Layer 2 of a small transformer language model trained on English Wikipedia (10 layers, counted from 0, width 128).
A neuron's activation on a vector x is SiLU(gate . x) times (in . x), where the dot is the dot product.

Input weights of the MLP neurons that the questions are about. A number n stands for n times 0.004.
n35 gate: -10 7 6 10 45 -17 62 15 -2 -22 -29 0 28 20 -21 6 -60 25 -5 65 44 20 -2 7 -12 7 19 -5 -2 -19 -19 -30 25 10 -27 -15 19 53 -2 -29 -26 -18 7 6 -30 -32 -10 3 -10 -12 12 -19 -56 -2 -23 -37 -48 -17 -9 32 -16 21 29 -11 -2 11 -45 36 4 -21 13 20 -8 -15 -23 -20 41 30 -6 41 -2 37 -47 -21 -64 4 -2 -33 -35 -50 19 20 46 -17 -30 -50 7 9 3 -31 -11 41 43 66 21 3 -31 -12 -22 18 -16 20 -22 12 53 7 -38 -11 -40 -31 -10 -44 -27 3 -23 9 27 -16
n57 gate: 44 44 17 3 3 -67 38 22 34 -37 30 8 3 22 -19 15 -40 12 -28 -1 1 -57 -6 28 -3 17 3 39 -20 -53 5 -37 29 13 -18 -33 -2 -41 70 19 -32 29 6 25 -50 -7 -8 8 4 0 -7 -3 30 -36 13 -8 -5 -30 -4 -25 -52 14 -36 -33 -35 46 6 18 9 -26 32 -50 -15 -12 -28 7 -2 -23 -9 17 25 10 -22 24 12 -12 0 -22 -95 26 -36 10 13 -22 -25 22 26 -9 -20 -15 7 -3 12 8 -19 -25 -57 48 -21 -47 -4 35 13 -10 -57 -25 11 -30 44 -16 10 -18 6 44 32 -17 -10 -51
n87 gate: 43 22 89 18 58 38 29 -11 -34 -43 -5 -17 44 39 21 30 37 -5 -28 -4 32 -31 3 -16 2 -16 3 -18 -23 1 -20 16 19 1 -35 -24 25 68 15 -78 10 43 26 -3 -26 -5 -6 6 19 70 40 -1 44 -10 30 25 -21 7 25 33 5 3 -36 -33 -54 4 -66 -76 20 16 9 -18 20 -27 -31 32 -25 -52 -38 -76 -41 -8 -32 6 -25 -19 17 1 48 -46 -42 4 23 21 -5 -13 7 -17 18 6 51 -4 0 -39 29 3 -8 -29 20 -20 -14 -20 7 -8 49 -40 -6 48 18 18 8 19 9 32 79 36 -5 12
n103 gate: 27 40 42 24 -12 -18 -18 -20 0 -30 21 15 5 -42 -23 47 22 23 25 -53 10 4 49 33 -13 -19 4 7 -23 23 -15 -37 15 39 -15 6 28 27 53 7 -35 -8 -24 -50 -19 3 5 -11 8 -15 -38 -11 -42 -46 -5 -31 52 -30 22 -11 6 3 -6 26 -6 -8 -42 -13 45 -5 -39 -39 -11 6 -4 -43 5 34 7 0 -45 -9 40 1 -4 -42 2 -38 -38 -28 -23 -10 41 -9 -6 -62 -44 -38 42 20 -19 -9 21 -57 10 -6 -23 -2 -11 -3 21 -2 -8 2 -22 -29 -33 9 -10 66 30 7 -21 -24 -2 -25 47 52
n129 gate: 17 -3 40 5 -43 -18 -21 -5 29 32 25 38 18 0 16 -70 6 -15 16 3 19 50 -17 3 -34 21 -9 -16 73 -1 -44 -14 13 -3 -2 9 -42 -6 -23 13 4 -15 38 3 21 24 -8 -62 -3 -17 13 -46 7 12 -56 -25 -12 42 -14 10 7 -13 -10 3 39 13 -40 -8 -8 49 12 15 -10 -32 26 26 -31 -73 14 34 -11 39 28 2 19 -3 -2 -52 -32 -2 -71 -17 -33 -4 -2 11 26 70 -19 -30 43 16 39 34 -2 25 25 -3 -11 49 14 5 -3 -24 29 -19 -57 -15 -41 13 17 -20 -2 -14 -33 -16 31 -17
n155 gate: -33 -31 -1 -27 10 5 -1 -67 -3 45 11 12 -13 38 28 -33 -19 17 -24 22 -22 -19 36 -6 -30 -19 12 40 -21 -34 9 -22 17 20 8 -53 13 4 -7 9 27 42 8 15 19 58 4 -9 -8 -24 -3 -17 -32 -42 -60 65 0 15 -17 30 17 66 4 -19 -1 -12 32 16 39 -15 66 -29 12 16 1 -43 62 -76 62 4 52 16 39 64 -55 -48 29 12 -16 1 51 -19 -16 -35 2 49 24 -15 -6 -31 -56 -31 17 -47 7 5 54 -31 -31 -3 -17 22 6 41 48 -1 3 32 24 -41 31 11 27 16 -39 28 -4 -13
n204 gate: 15 22 38 11 18 4 -19 1 43 2 -22 -55 11 61 15 5 -22 -52 11 -36 -16 28 -9 35 18 16 38 5 31 6 -31 -12 -32 -20 13 6 -30 24 -14 -66 11 31 3 -8 -9 36 46 29 20 22 31 -25 -24 59 28 1 -16 6 20 16 -35 36 -13 -5 -4 -32 -2 -20 -20 2 4 28 36 -11 -6 -15 -22 -11 -25 20 16 14 41 37 -39 -30 -23 -4 -39 20 -69 -7 -1 -12 10 34 23 -22 -5 27 -8 18 -11 -27 6 28 1 -21 3 -36 -14 -43 -36 2 19 28 -28 -44 -5 20 26 -57 35 13 -20 39 -43 22
n291 gate: 49 -22 18 -20 -2 -21 38 29 44 31 -5 20 18 2 -37 -10 -39 -7 4 -82 -26 -24 16 1 -31 8 5 -12 -47 -18 10 -23 -12 -14 -22 -8 15 7 25 12 15 -72 36 -9 12 -34 13 48 5 8 -18 -23 4 9 3 31 -9 -54 18 -31 14 -9 -36 -23 13 -18 2 -30 19 -25 -11 19 -15 -47 13 -28 38 -20 -3 -33 -5 27 15 26 22 -20 -23 24 -22 28 24 32 -30 -15 20 50 -5 -16 7 -23 8 31 3 -14 -21 29 -43 1 -36 -25 -10 -15 -34 -8 52 35 -21 -18 31 -14 -36 48 -18 20 13 54 -57 18
n314 gate: 19 -31 19 12 -32 -5 -2 -14 43 20 40 9 -30 -31 9 6 5 25 -73 -7 -11 41 -22 14 -23 -43 -7 -17 -38 -7 2 -35 42 -34 6 12 20 -6 -28 10 -16 -32 13 1 -32 -42 17 28 -36 -2 25 27 22 -43 -12 42 -30 0 -32 35 -19 -15 -2 9 -23 6 -47 -15 -34 -9 75 2 -5 21 7 21 15 -10 -18 2 -11 21 -21 -29 21 -6 -4 -2 44 40 -11 56 62 16 24 54 -43 -36 -19 -5 10 -25 -8 -19 -22 -18 -8 -30 0 19 19 -19 9 -31 -46 16 -18 47 11 17 17 15 -63 -37 13 48 -1 21
n35 in: 2 -19 -15 -22 10 -16 39 24 -30 -4 18 -31 -11 -21 -25 6 -5 -18 26 8 12 -16 -24 25 8 16 35 8 25 7 24 9 -51 -26 16 4 -7 30 -25 -9 -11 -31 35 -9 -2 38 -17 -57 5 -1 36 -8 -8 6 -12 -48 -33 -14 30 -4 -25 32 21 -11 8 -10 54 11 5 -39 -88 35 -26 19 -49 35 54 22 13 77 -18 5 -22 -29 -43 -20 13 43 -7 20 3 -26 10 37 2 -67 -35 -6 4 -47 5 54 9 5 -1 36 -15 8 -44 25 -18 38 -20 34 -22 18 -6 -17 3 -19 35 -29 -8 -6 -17 13 -4 38
n57 in: -20 21 -63 43 11 -4 -23 25 29 4 -15 -15 -55 16 -34 10 6 -7 6 28 13 -11 34 25 1 14 -24 -13 -34 2 78 20 16 -57 23 -4 -9 -34 64 -16 43 -49 25 -46 4 -23 54 81 -54 19 -33 -41 43 -16 24 -21 -5 -43 12 10 -4 36 46 -20 -70 21 14 10 -9 4 -40 38 -11 -1 -17 -29 23 33 -4 24 -6 -19 9 -15 -32 -21 -21 0 35 19 73 -43 -8 -16 -4 16 -13 3 31 -3 -44 -4 -22 -48 -41 28 41 46 -17 12 32 24 -19 3 -13 40 19 -9 7 16 -70 -2 -1 33 -7 20 20 -26
n87 in: 5 43 -56 2 -63 -29 -48 -12 -67 -7 -11 -21 3 52 -8 -44 22 -37 -20 9 -3 10 0 23 41 -13 -9 -9 28 4 23 -10 23 10 13 -6 47 -20 -16 40 16 -3 -52 25 71 4 -31 -7 36 43 34 5 18 -27 8 -29 44 -28 -33 -33 18 -3 -17 -12 -64 -44 3 32 35 40 -3 -4 -30 -44 -29 2 -13 -26 11 22 -22 36 12 13 7 11 4 -40 -19 -43 9 -64 3 -12 1 19 -22 46 -44 26 -64 38 -10 17 47 -36 -28 -12 -25 2 3 8 -23 -6 -34 29 15 13 27 53 10 35 18 26 13 56 -2 16
n103 in: -55 36 48 -70 -7 -4 -3 -36 13 43 53 -5 -11 40 -8 -41 -14 12 19 -3 28 -28 -3 2 19 -8 43 25 -29 2 -1 11 -18 11 40 17 -21 -16 3 26 -69 7 41 -43 -45 36 -9 18 6 -5 27 7 -7 31 42 -16 45 23 56 -23 35 -13 -46 30 16 -24 22 44 -7 -17 1 44 69 20 -1 27 -14 -5 -18 -25 32 45 45 -38 -8 0 -35 -6 -19 30 1 30 46 -55 -15 -20 -9 9 28 -3 32 38 -29 1 -27 27 3 41 0 69 33 6 10 -14 34 -10 16 42 -18 -37 31 9 -5 -27 -13 6 15 34
n129 in: 25 29 -32 -24 5 -2 -25 29 36 60 -5 -26 10 -27 1 33 -30 -42 30 18 4 -50 30 48 -6 20 -6 -11 20 -10 -24 29 -8 20 -8 -48 -4 30 -1 9 -16 17 14 31 -3 22 13 -52 -74 -5 45 -16 5 10 1 -29 -75 -14 3 -17 -14 32 14 33 42 43 -7 29 18 -10 -39 -3 -51 -11 -29 -15 8 60 15 26 -24 6 -7 3 9 -59 6 31 -17 -42 39 -32 -11 16 -9 -3 36 -26 -16 3 20 14 -13 -14 -27 -16 10 -22 2 -45 -33 -38 14 14 -2 -20 14 -48 -24 34 -7 3 6 -28 0 -26 13 34
n155 in: 50 63 -39 7 20 48 31 35 -49 22 23 -31 6 -5 41 -28 -28 42 -9 -3 -3 10 22 15 -16 9 -5 57 31 12 0 -24 -33 28 48 -12 -15 -8 48 -28 -38 36 35 30 15 -27 -57 34 -5 -15 -20 -14 9 44 -24 22 -3 -57 12 -42 -17 6 -19 22 -59 -1 17 -27 16 -31 -7 24 42 55 19 -2 -80 -12 25 -24 4 14 6 21 27 -40 13 23 -7 51 -31 -12 -39 38 -7 22 4 5 3 14 -15 2 -8 -9 -13 -57 -4 -63 57 35 -2 3 -36 16 23 84 0 12 31 -8 -41 -19 5 -63 3 -45 42 -13
n204 in: -72 -8 -41 -23 13 -6 -9 -31 -57 17 -5 -37 8 45 42 -20 20 -15 -44 0 -8 -17 11 -6 21 44 2 12 -4 -76 1 44 4 10 4 30 54 44 32 30 -50 -14 16 -16 -27 -47 3 -41 -37 -3 41 3 45 34 -25 29 19 14 48 16 -34 -12 43 21 2 31 49 17 14 -19 -20 -4 -36 -28 -10 7 4 1 3 5 -12 44 -27 23 59 -31 -5 -40 -43 -39 -29 -1 -46 21 -36 14 13 -24 -21 -26 -41 4 18 57 -6 -7 -24 -23 39 7 2 -12 81 6 10 -49 26 -51 3 6 10 -14 -21 40 7 -5 -14 35
n291 in: -7 -52 19 -85 11 -38 -5 28 17 29 19 -10 29 50 -10 -24 -13 -5 -3 -50 -22 -21 -29 -11 -62 -11 -18 -12 -12 12 -19 -25 -57 -50 14 4 23 6 21 4 23 13 -20 -4 0 -18 19 -16 18 10 10 -3 -27 -4 -1 -22 19 -37 29 7 -44 -8 20 53 20 -13 -29 -65 -6 -54 44 -8 9 -41 17 -23 57 19 -22 -13 4 36 -51 -20 6 26 -29 14 -26 4 49 22 -2 -4 64 -29 26 -46 -61 -21 -40 69 5 -32 -44 37 -44 44 -37 -6 6 -27 1 1 20 -9 -13 12 -6 11 -4 24 -71 68 16 29 12 24
n314 in: -16 23 13 23 24 49 15 46 -48 13 4 -32 -17 -2 -2 -16 49 -17 -4 -30 -47 -41 30 -6 25 35 48 -25 -2 -24 8 -19 -9 -47 -35 73 -29 11 35 44 15 11 -53 -28 35 -14 24 -32 38 -57 0 23 -21 -16 -31 6 -40 18 23 13 79 36 16 30 -29 10 4 -3 -30 3 24 -50 -6 -28 -27 0 -12 -8 46 31 -57 -19 24 9 6 64 -24 -18 -40 -3 -54 -40 11 15 -3 -11 -32 27 -21 12 -15 15 -10 -4 -8 25 4 -10 -58 -5 -16 -21 -6 11 11 -10 -59 27 33 -32 43 12 -10 -6 3 -19 9 6

Each question shows a token from some text and the vector x that enters the MLP there. A number n stands for n times 0.036.

"mile": -31 6 -16 7 3 -38 -4 37 -19 -8 28 -18 -31 -11 -23 -34 -12 50 -5 -11 1 2 0 -4 -13 -7 -29 13 -48 8 -19 26 -2 -6 -20 -18 -6 -8 -23 27 34 -37 15 -22 -23 -46 13 -23 -3 34 -4 22 -24 5 7 -9 -7 -7 10 16 10 60 -5 5 31 3 17 -1 19 22 -26 -34 11 25 13 20 1 -11 28 24 39 -12 -5 -9 8 11 22 -13 -1 -12 18 -56 47 27 -20 4 23 -16 -36 -11 -18 49 8 -4 34 5 -13 29 45 22 -12 -40 25 17 -18 28 -14 13 -17 0 7 -3 -5 10 -34 0 8 -8
Which of these neurons fires most? n35

" but": -5 -21 10 21 1 -33 1 -48 -32 31 13 20 -1 -17 23 -4 -29 34 -15 22 -12 19 29 3 4 22 -28 -2 46 -30 -27 37 3 -6 -14 -42 -7 -3 -8 -21 -13 19 33 19 -38 -15 -3 -37 15 8 6 36 28 -14 57 37 -22 -26 -36 1 2 10 -11 30 -15 13 9 -13 -26 1 -4 22 -9 -26 -3 2 5 23 0 13 -1 -51 -19 2 22 12 -30 2 -20 -11 -9 -12 -4 0 0 -57 7 13 6 -27 7 18 -33 -1 17 18 17 17 -38 -3 3 -26 18 -12 28 -6 -26 -23 28 9 -46 -5 11 -12 -27 -16 -13 22
Which neuron fires most, and how strongly? n129, at about 0.77

"-": -3 -31 3 -13 -23 -19 -23 7 23 -1 16 -26 1 42 9 4 -29 -32 -16 45 -38 -1 39 -52 6 44 -9 -11 2 13 -19 36 -20 -11 4 -30 40 1 -27 8 19 3 0 2 20 -21 -25 18 43 36 5 12 14 -2 -24 13 -1 4 -2 59 -55 -27 21 4 -42 -14 -7 4 -43 25 0 -7 49 31 3 1 1 47 -15 10 -12 -19 -18 23 -12 -3 14 -15 -13 1 2 2 22 15 27 -48 -15 -2 -14 3 -3 -16 -6 -4 -4 0 14 -29 12 21 20 6 -4 30 -13 12 -11 -7 20 27 -10 -11 3 -24 11 -17 15 40
Which of these neurons fires most? n204

" High": -6 -7 4 -10 11 -50 -4 43 -16 -6 24 -15 34 -22 5 -4 4 21 -25 -23 5 -16 8 -14 8 15 21 22 -1 1 -31 -19 -33 6 -3 13 20 -3 -10 32 30 -18 51 -28 -15 -43 2 40 23 4 2 34 -18 -24 -28 34 1 -7 -37 15 38 28 3 -10 9 3 31 10 -11 22 -6 4 44 13 -59 -17 7 4 -5 -11 -2 -17 11 4 53 24 22 -19 12 -13 -10 -17 25 36 22 1 9 -32 -25 -11 17 -18 -16 -2 12 -7 -12 21 -4 -2 0 -9 -13 14 -14 -8 -3 -7 30 -21 -35 -34 -1 -30 44 48 -35 -11
Which neuron fires most, and how strongly? n314, at about 1.6

" Palm": -15 -33 3 -21 11 -33 -7 -4 -35 -7 19 -9 13 11 -11 -5 -18 49 -15 -18 7 -15 17 51 -16 7 -22 -32 -65 -4 0 7 -26 32 -32 -27 -16 5 14 34 10 -12 7 12 -7 -42 -9 29 24 8 -18 18 -27 -19 -29 15 14 -35 4 6 32 35 -3 -15 27 -8 -3 -8 38 15 5 36 19 70 -36 -18 29 4 -1 -2 29 5 36 -9 27 47 5 27 -18 19 -20 -4 41 6 9 -9 28 -34 -9 -24 -26 9 -23 13 -7 -6 -19 -2 7 14 -17 -16 -6 3 13 -20 -23 -5 5 -14 -32 -20 -27 8 33 12 -3 10
Which neuron fires most, and how strongly? n291, at about 4.9

" bring": -25 -19 54 15 -12 -18 22 -19 -5 47 30 -13 -11 29 55 -7 -32 -3 -30 16 10 -5 21 24 -15 16 -35 4 22 2 -18 54 -33 28 -7 7 -7 15 7 17 1 -2 20 -18 -17 -15 -13 -41 -3 5 -7 -2 0 -24 -8 -3 19 -62 -19 14 14 1 9 18 45 4 2 31 35 19 11 28 27 23 -20 -22 -16 -9 23 25 34 -18 -14 16 6 12 -35 1 -18 0 -8 -27 3 23 -24 -17 16 -9 -16 -2 5 14 24 10 7 25 2 -30 -20 -36 28 8 5 3 -1 -27 -12 39 -8 -2 -45 16 -50 -35 -3 -11 -8 0
Which of these neurons fires most? n129

"m": -15 34 -23 -30 -7 -40 -11 8 3 18 16 19 22 -16 -27 -24 22 50 -8 8 -47 30 3 3 -16 18 -15 -7 5 16 -23 -19 -34 -5 -24 -11 -54 -32 -6 6 29 2 19 -6 -12 -38 -2 54 1 -10 40 44 11 10 3 -17 -24 26 -28 7 0 34 1 2 -17 -17 3 6 -18 2 -2 -22 -2 -2 0 -10 -3 -34 -6 -4 23 -33 19 -14 55 -1 -13 -40 7 -12 0 -44 3 -7 -31 -31 -16 -15 23 4 24 -18 -18 13 35 14 -11 5 27 5 -28 8 20 -24 -6 -10 25 0 26 -15 32 -17 24 -19 -35 0 18 30
Which of these neurons fires most? n291

"i": -26 -20 28 -38 -9 2 5 -3 32 18 5 -8 -14 44 8 -3 0 -16 10 20 -25 22 -20 -25 -55 39 13 -12 -16 -13 -20 0 10 -2 -33 -24 -14 -2 -3 2 60 -43 -15 -17 -19 -31 -4 29 22 24 4 26 22 -12 22 5 3 6 4 3 -10 15 -24 22 10 13 -5 -5 -18 18 -16 -17 -12 1 2 -24 -11 47 -47 -2 4 -6 1 -7 29 -31 18 -16 0 -9 -15 -17 -43 -34 -10 -13 -9 -13 -28 -16 -10 18 -2 -8 10 1 -40 6 29 24 -24 -30 32 9 -24 29 -11 22 7 6 24 -60 -18 -46 5 -13 19 17
Which neuron fires most, and how strongly? n204, at about 0.73

",": 29 4 13 -31 9 -30 -35 -7 -27 11 -12 13 8 2 27 -11 17 7 14 42 -39 -21 8 -17 38 31 -8 -12 -8 -12 -4 39 7 -9 -5 -24 -27 9 13 -23 -10 -34 -9 3 -22 -27 22 -28 34 33 -24 3 10 4 43 26 15 -49 -34 0 9 34 -5 -13 29 5 8 16 2 10 18 -3 23 1 21 1 -17 -1 -22 -8 1 -18 45 5 -4 19 2 -30 -10 17 -11 -22 -4 12 21 -36 22 -14 -9 -33 4 -4 -30 33 18 17 -49 16 34 7 16 -3 15 2 -1 -1 0 -42 29 23 -30 10 -8 -46 11 -10 -46 22
Which three neurons fire most, strongest first? n204, n35, n314

"\n": 13 13 4 -43 0 -11 -7 9 14 -13 4 29 -17 33 15 -10 5 13 7 20 -32 -11 14 -21 -7 37 33 -15 -35 -13 -7 50 12 -51 36 -30 24 5 5 -34 -7 16 -1 2 2 37 -30 27 18 23 -17 37 15 34 35 16 9 -17 12 20 -11 61 17 -33 22 -20 11 15 -21 -4 19 -8 8 8 2 1 -18 -14 -18 42 -2 -2 -32 1 -18 5 35 -13 -1 -7 -35 -28 32 -9 -24 -8 29 10 -3 -33 -1 -6 -19 -17 24 -14 -28 5 -33 -5 35 11 38 8 -7 -41 -36 -29 2 10 -23 -15 6 -17 -11 -29 -5 12
Which neuron fires most, and how strongly? n204, at about 0.87

" allow": -2 -19 32 24 -4 -16 28 0 -2 25 13 12 -23 11 58 3 -16 -19 -11 -1 -4 -17 28 20 6 14 0 17 53 -3 -8 42 -13 37 14 7 -21 5 44 28 3 -4 44 -10 -18 -31 -9 -25 0 5 -5 23 10 -27 6 -3 4 -33 -15 -13 10 11 -5 -35 31 -1 8 23 25 24 -17 31 2 -16 -19 3 -22 -24 -10 0 25 -26 -26 7 5 17 -28 -25 -17 -6 -16 -63 -5 28 25 -24 55 -30 -16 -9 29 -17 3 2 21 10 0 -21 -35 -7 35 16 18 -27 -7 -28 -13 53 9 -18 -43 11 -28 -38 2 -12 -15 17
Which neuron fires most, and how strongly? n129, at about 1.2

" a": -11 -6 -5 -36 33 14 1 0 -45 7 -14 -11 -17 -21 -40 -22 21 -8 -4 18 -17 27 -18 -19 7 41 26 19 -37 -2 -42 39 -3 -26 23 -34 -6 -2 -9 3 26 -33 4 -16 -4 -34 -4 6 27 14 10 32 44 11 -30 22 1 -18 10 13 -10 41 38 3 16 35 -5 -2 -11 10 12 28 -16 -2 10 6 -2 18 -14 38 -40 -24 5 36 23 25 42 9 27 -18 19 -17 -45 -10 8 -26 18 -20 -4 -12 8 -17 -12 18 13 19 20 15 -27 15 9 0 30 -9 9 7 20 -10 -13 32 -50 13 -2 -14 17 -14 -34 48
Which of these neurons fires most? n103

"T": -34 -8 36 -1 -10 -47 -48 12 7 -13 31 4 43 -25 -41 -2 7 17 15 -7 -11 -4 37 38 8 -12 3 -14 -23 -22 -19 -4 -14 -27 -7 -45 -39 -20 -6 -21 2 -6 4 -35 10 -32 -12 35 35 -22 16 -7 33 4 -8 -16 12 -32 31 20 -40 40 -16 10 25 12 14 27 -4 -14 2 -26 11 34 -10 19 44 24 9 -30 9 -9 -52 -22 20 19 13 10 -18 3 -30 -20 8 -44 -1 -21 -2 15 -42 -3 -2 -8 -29 2 34 4 -44 -5 11 34 2 3 -29 22 5 -4 -19 -19 2 -15 18 3 -13 -23 20 -1 -6 9
Which of these neurons fires most? n103

" provid": -12 -39 37 -19 -3 -40 26 -6 23 5 25 -8 -13 -9 40 -22 -33 0 -8 -18 24 -2 6 8 -5 0 -9 -3 18 27 -18 16 -2 10 -12 13 11 8 31 -23 -32 -20 23 12 0 -23 14 -24 -9 -6 -16 -7 6 -28 -17 11 -13 -22 -3 1 -9 39 -20 -39 10 0 22 37 12 28 -25 47 23 6 -26 -13 -4 2 15 44 14 -28 -16 -17 25 23 -2 11 -9 0 -13 -46 -3 15 -23 -27 36 -33 -52 -5 29 -10 -15 16 12 -30 -25 -8 -51 -14 51 -4 10 -13 -4 -49 11 31 13 -9 -27 9 -59 -27 3 -7 -13 9
Which two neurons fire most, strongest first? n35, n129

"in": -43 -22 -12 -6 -30 -33 9 -8 22 -4 9 11 0 16 5 10 -9 -5 18 7 -16 2 -10 19 -45 -21 -13 -22 -6 -9 -62 5 14 14 -54 9 2 2 -18 7 72 -23 -4 -24 -36 -23 25 33 -4 38 -2 35 -12 -3 -2 3 -4 41 -21 16 24 15 -9 15 -19 4 -2 9 8 45 31 28 24 -14 12 -45 -10 -3 -19 21 34 -31 20 19 15 -19 29 -24 4 -10 -1 -33 -10 1 15 4 -3 -13 3 -12 -11 10 -28 -3 5 -14 -37 0 36 -3 32 20 22 3 -2 -16 12 -12 27 -9 9 -51 9 -10 -25 -3 2 45
Which neuron fires most, and how strongly? n204, at about 0.29

"s": 4 23 7 -35 -6 -33 -15 -1 -12 32 50 -66 -2 -25 -12 -2 -23 28 4 45 6 32 9 -26 -10 1 -16 -17 -34 -24 -10 -12 -8 -59 -4 -41 -7 15 10 -25 1 -66 28 -32 2 59 -24 12 -3 10 -16 33 18 36 7 -6 4 -9 21 -3 -3 46 -10 39 10 16 -6 18 -7 12 -17 1 28 24 30 -10 0 4 -15 17 10 -10 -12 23 1 -16 29 -27 11 -3 3 -21 1 22 -28 -20 21 -23 -17 -10 12 -7 -31 18 7 -5 -3 3 6 -11 -31 15 30 -17 3 -1 -30 3 10 -5 -12 4 -21 -44 20 -12 21 19
Which of these neurons fires most? n35

"al": -42 -22 -8 -25 -25 -40 -16 29 11 -26 -47 14 31 0 7 14 -4 16 1 5 4 6 49 11 -27 6 36 22 -12 0 -29 -10 14 -53 -30 -49 -6 12 -14 17 -13 -3 -40 -17 18 -45 -18 35 -5 -13 -12 6 23 -22 -27 17 -33 3 -36 8 17 -9 40 8 -4 -29 -2 12 -20 15 9 -21 36 -3 -9 12 19 -23 -20 -11 -5 -19 14 -12 22 -11 0 1 12 -44 11 -13 -2 28 28 -26 -7 -16 34 0 14 -36 -4 26 -51 18 7 32 20 -14 20 -17 27 22 -9 -2 -9 48 12 -11 4 -37 3 -18 -30 5 11 8
Which two neurons fire most, strongest first? n314, n87

" arch": -32 4 32 -22 -5 -29 -12 20 -6 10 19 13 31 -4 58 -4 -18 5 -11 -46 -4 -36 6 -5 -40 -1 11 2 19 -12 -25 2 -54 -38 -8 -26 19 -20 -10 11 -4 19 -17 19 -40 -49 -7 9 19 19 -7 18 5 0 -2 39 -11 -15 -24 18 11 19 -31 -19 16 29 21 5 9 25 12 10 -6 22 -40 6 45 -4 25 -13 -3 14 -19 -5 2 13 13 27 -8 -23 -19 -14 26 14 -7 -22 11 -30 -30 -8 6 7 -34 44 1 -44 -7 26 -15 24 -1 -10 25 -33 -29 -2 0 -9 12 6 -34 -19 -30 -11 36 32 2 -10
Which of these neurons fires most? n291

"1": 10 14 29 -24 -17 -18 -22 4 -11 -26 -9 20 29 12 0 28 -51 -12 0 -36 -1 19 2 30 6 -19 20 -16 -22 -15 -32 4 26 -61 -3 4 -35 18 -5 -5 46 -25 18 -8 -20 2 -40 -8 5 26 -11 31 1 -1 3 14 10 -8 -21 -30 15 4 -31 -25 -10 6 15 21 -19 17 11 12 14 -30 6 15 -33 3 15 6 43 -4 -15 22 -11 0 43 -75 24 12 -8 -26 -16 -25 5 20 -39 -18 -7 -20 24 -13 -35 -26 17 25 11 -25 9 25 -39 -5 4 -5 10 -3 -23 35 29 27 9 -12 11 -27 -46 15 -13 -5
Which of these neurons fires most? n87

"ed": -25 -23 6 -20 -30 -29 -10 13 41 8 -25 8 67 30 14 21 -20 -4 -19 12 19 15 29 3 -18 19 29 0 -37 21 -12 9 -6 -14 -61 -38 17 17 -7 0 38 -1 -23 -22 20 -22 15 -11 -11 32 -5 32 14 -5 -5 6 -8 -14 -39 26 -9 3 34 -7 6 -15 -13 6 31 46 -17 -15 25 55 22 16 5 3 -1 17 0 -10 -10 -24 -1 20 3 12 7 -4 -27 1 -7 21 17 -36 -14 -2 -6 -21 -2 2 -27 21 -39 27 -11 0 29 -16 -18 -3 15 -4 -52 18 -32 -14 24 8 -31 -7 15 -11 -9 -57 25 13
Which of these neurons fires most? n155

"o": -46 -37 12 -44 19 -23 -33 20 6 -29 6 3 -4 17 -30 -1 -9 -5 36 -8 10 -21 -5 6 -43 26 2 11 1 -4 -20 30 -10 -4 -14 -49 -2 12 -22 8 30 -4 1 -20 7 -28 15 38 15 5 -5 21 -9 -4 21 -20 8 -4 -15 21 -2 20 -4 42 2 5 -21 17 15 23 6 -26 -3 -8 -15 -3 0 52 -14 -6 -47 -18 -5 1 6 24 14 30 1 1 -29 6 -17 -9 -57 -4 39 -3 -7 -31 6 -20 -20 25 -8 29 -35 21 29 -2 -23 -11 21 -10 -33 42 22 -23 -9 24 39 -29 -26 -27 -13 -3 21 24
Which neuron fires most, and how strongly? n155, at about 0.43

".": 9 13 51 -24 -6 -54 -48 5 -10 -11 -38 0 6 23 9 -32 3 -11 30 24 -8 -5 14 -22 27 3 -7 -12 -10 -18 -12 62 19 -9 -22 -13 -43 18 -12 0 12 -27 -10 -20 -10 38 -26 -7 6 6 8 42 15 -5 38 46 6 -38 5 18 -18 -10 -11 17 47 21 28 11 16 -25 4 9 30 -16 -3 -10 -10 25 15 36 8 3 10 28 8 19 19 -39 -10 -7 5 -45 21 -4 -9 -7 3 0 -7 -14 19 5 -9 -34 30 11 -11 -1 -31 16 8 -14 36 24 24 17 -9 -28 26 17 -25 -25 8 3 -14 -10 1 17
Which of these neurons fires most? n204

":": 18 26 32 -36 26 -15 -20 36 -18 -5 -32 7 -28 3 20 -32 21 -27 7 45 -21 5 17 -8 30 -16 -5 -8 13 26 -36 19 14 -17 0 -43 -27 1 12 -23 -17 0 5 8 7 -8 -11 -31 14 8 1 20 3 11 11 12 6 -41 8 58 -6 28 22 -2 27 9 28 12 -23 13 10 6 21 19 23 19 -26 12 -15 33 5 -18 20 -1 -6 20 -11 -10 2 -17 10 -39 -5 -6 6 -7 4 20 -9 -49 9 18 -15 -18 63 -15 -23 -6 21 21 25 -58 -4 23 13 -9 32 -28 15 3 -37 -13 -19 34 -6 7 -10 17
Which two neurons fire most, strongest first? n204, n87

" issues": 17 -28 11 -14 -3 -33 14 12 -29 -3 14 10 3 -27 53 -14 -21 16 -38 -30 2 -2 31 0 -8 -35 -20 -36 25 -26 -32 21 25 16 -21 5 -3 3 21 -6 5 -44 15 18 24 -30 -21 -40 25 2 -15 -3 0 20 24 13 -16 -16 41 8 20 45 11 -10 42 23 4 28 22 20 -37 22 10 17 -15 -12 -23 -15 6 18 18 -25 1 12 2 -23 -5 34 -29 -1 -11 -61 3 5 6 -15 32 -10 -45 3 40 -12 -11 35 16 5 -14 23 -27 23 2 1 2 -11 -22 7 -16 35 29 16 -31 8 -33 -29 19 -7 -2 1
Which of these neurons fires most? n129

"way": -19 10 16 -9 21 -39 -13 49 -17 16 -22 -1 25 15 -13 -8 -5 54 -42 -25 -23 -5 13 48 1 -2 -2 3 -18 -36 -20 38 13 22 -30 20 -22 -7 -20 16 30 -29 7 22 12 -52 -19 -15 27 3 -27 29 -24 5 -12 -4 -9 11 -2 -3 39 44 -7 -14 48 -2 -1 12 23 17 -11 -17 17 16 46 -14 -28 -35 -6 28 36 -14 -2 -2 16 -14 13 8 18 22 -4 -4 14 67 4 -4 46 23 1 9 -1 11 8 0 10 9 -13 32 15 31 -13 -31 -11 23 -9 9 13 2 11 11 -6 -40 0 -35 -23 -6 -10 7
Which two neurons fire most, strongest first? n57, n87

"ure": -36 -24 12 1 10 -30 26 23 -29 1 5 3 43 3 -19 -36 6 56 7 -23 -44 -5 45 -16 1 11 13 6 -1 -10 -67 47 23 -3 -35 -7 24 9 -13 2 47 -23 0 -54 9 -27 -7 -1 7 -1 -16 7 -23 -5 -31 21 -5 21 -13 -16 25 56 7 19 22 24 8 17 4 31 20 55 7 -28 -5 -21 5 -2 -15 -1 15 13 -13 25 16 6 22 14 -7 17 1 -35 -13 -6 22 -26 -8 -14 6 -1 6 8 34 15 17 2 -5 11 2 -27 6 -42 46 15 -23 16 10 24 13 -4 -11 -27 -25 -12 -8 -21 5 18
Which of these neurons fires most? n291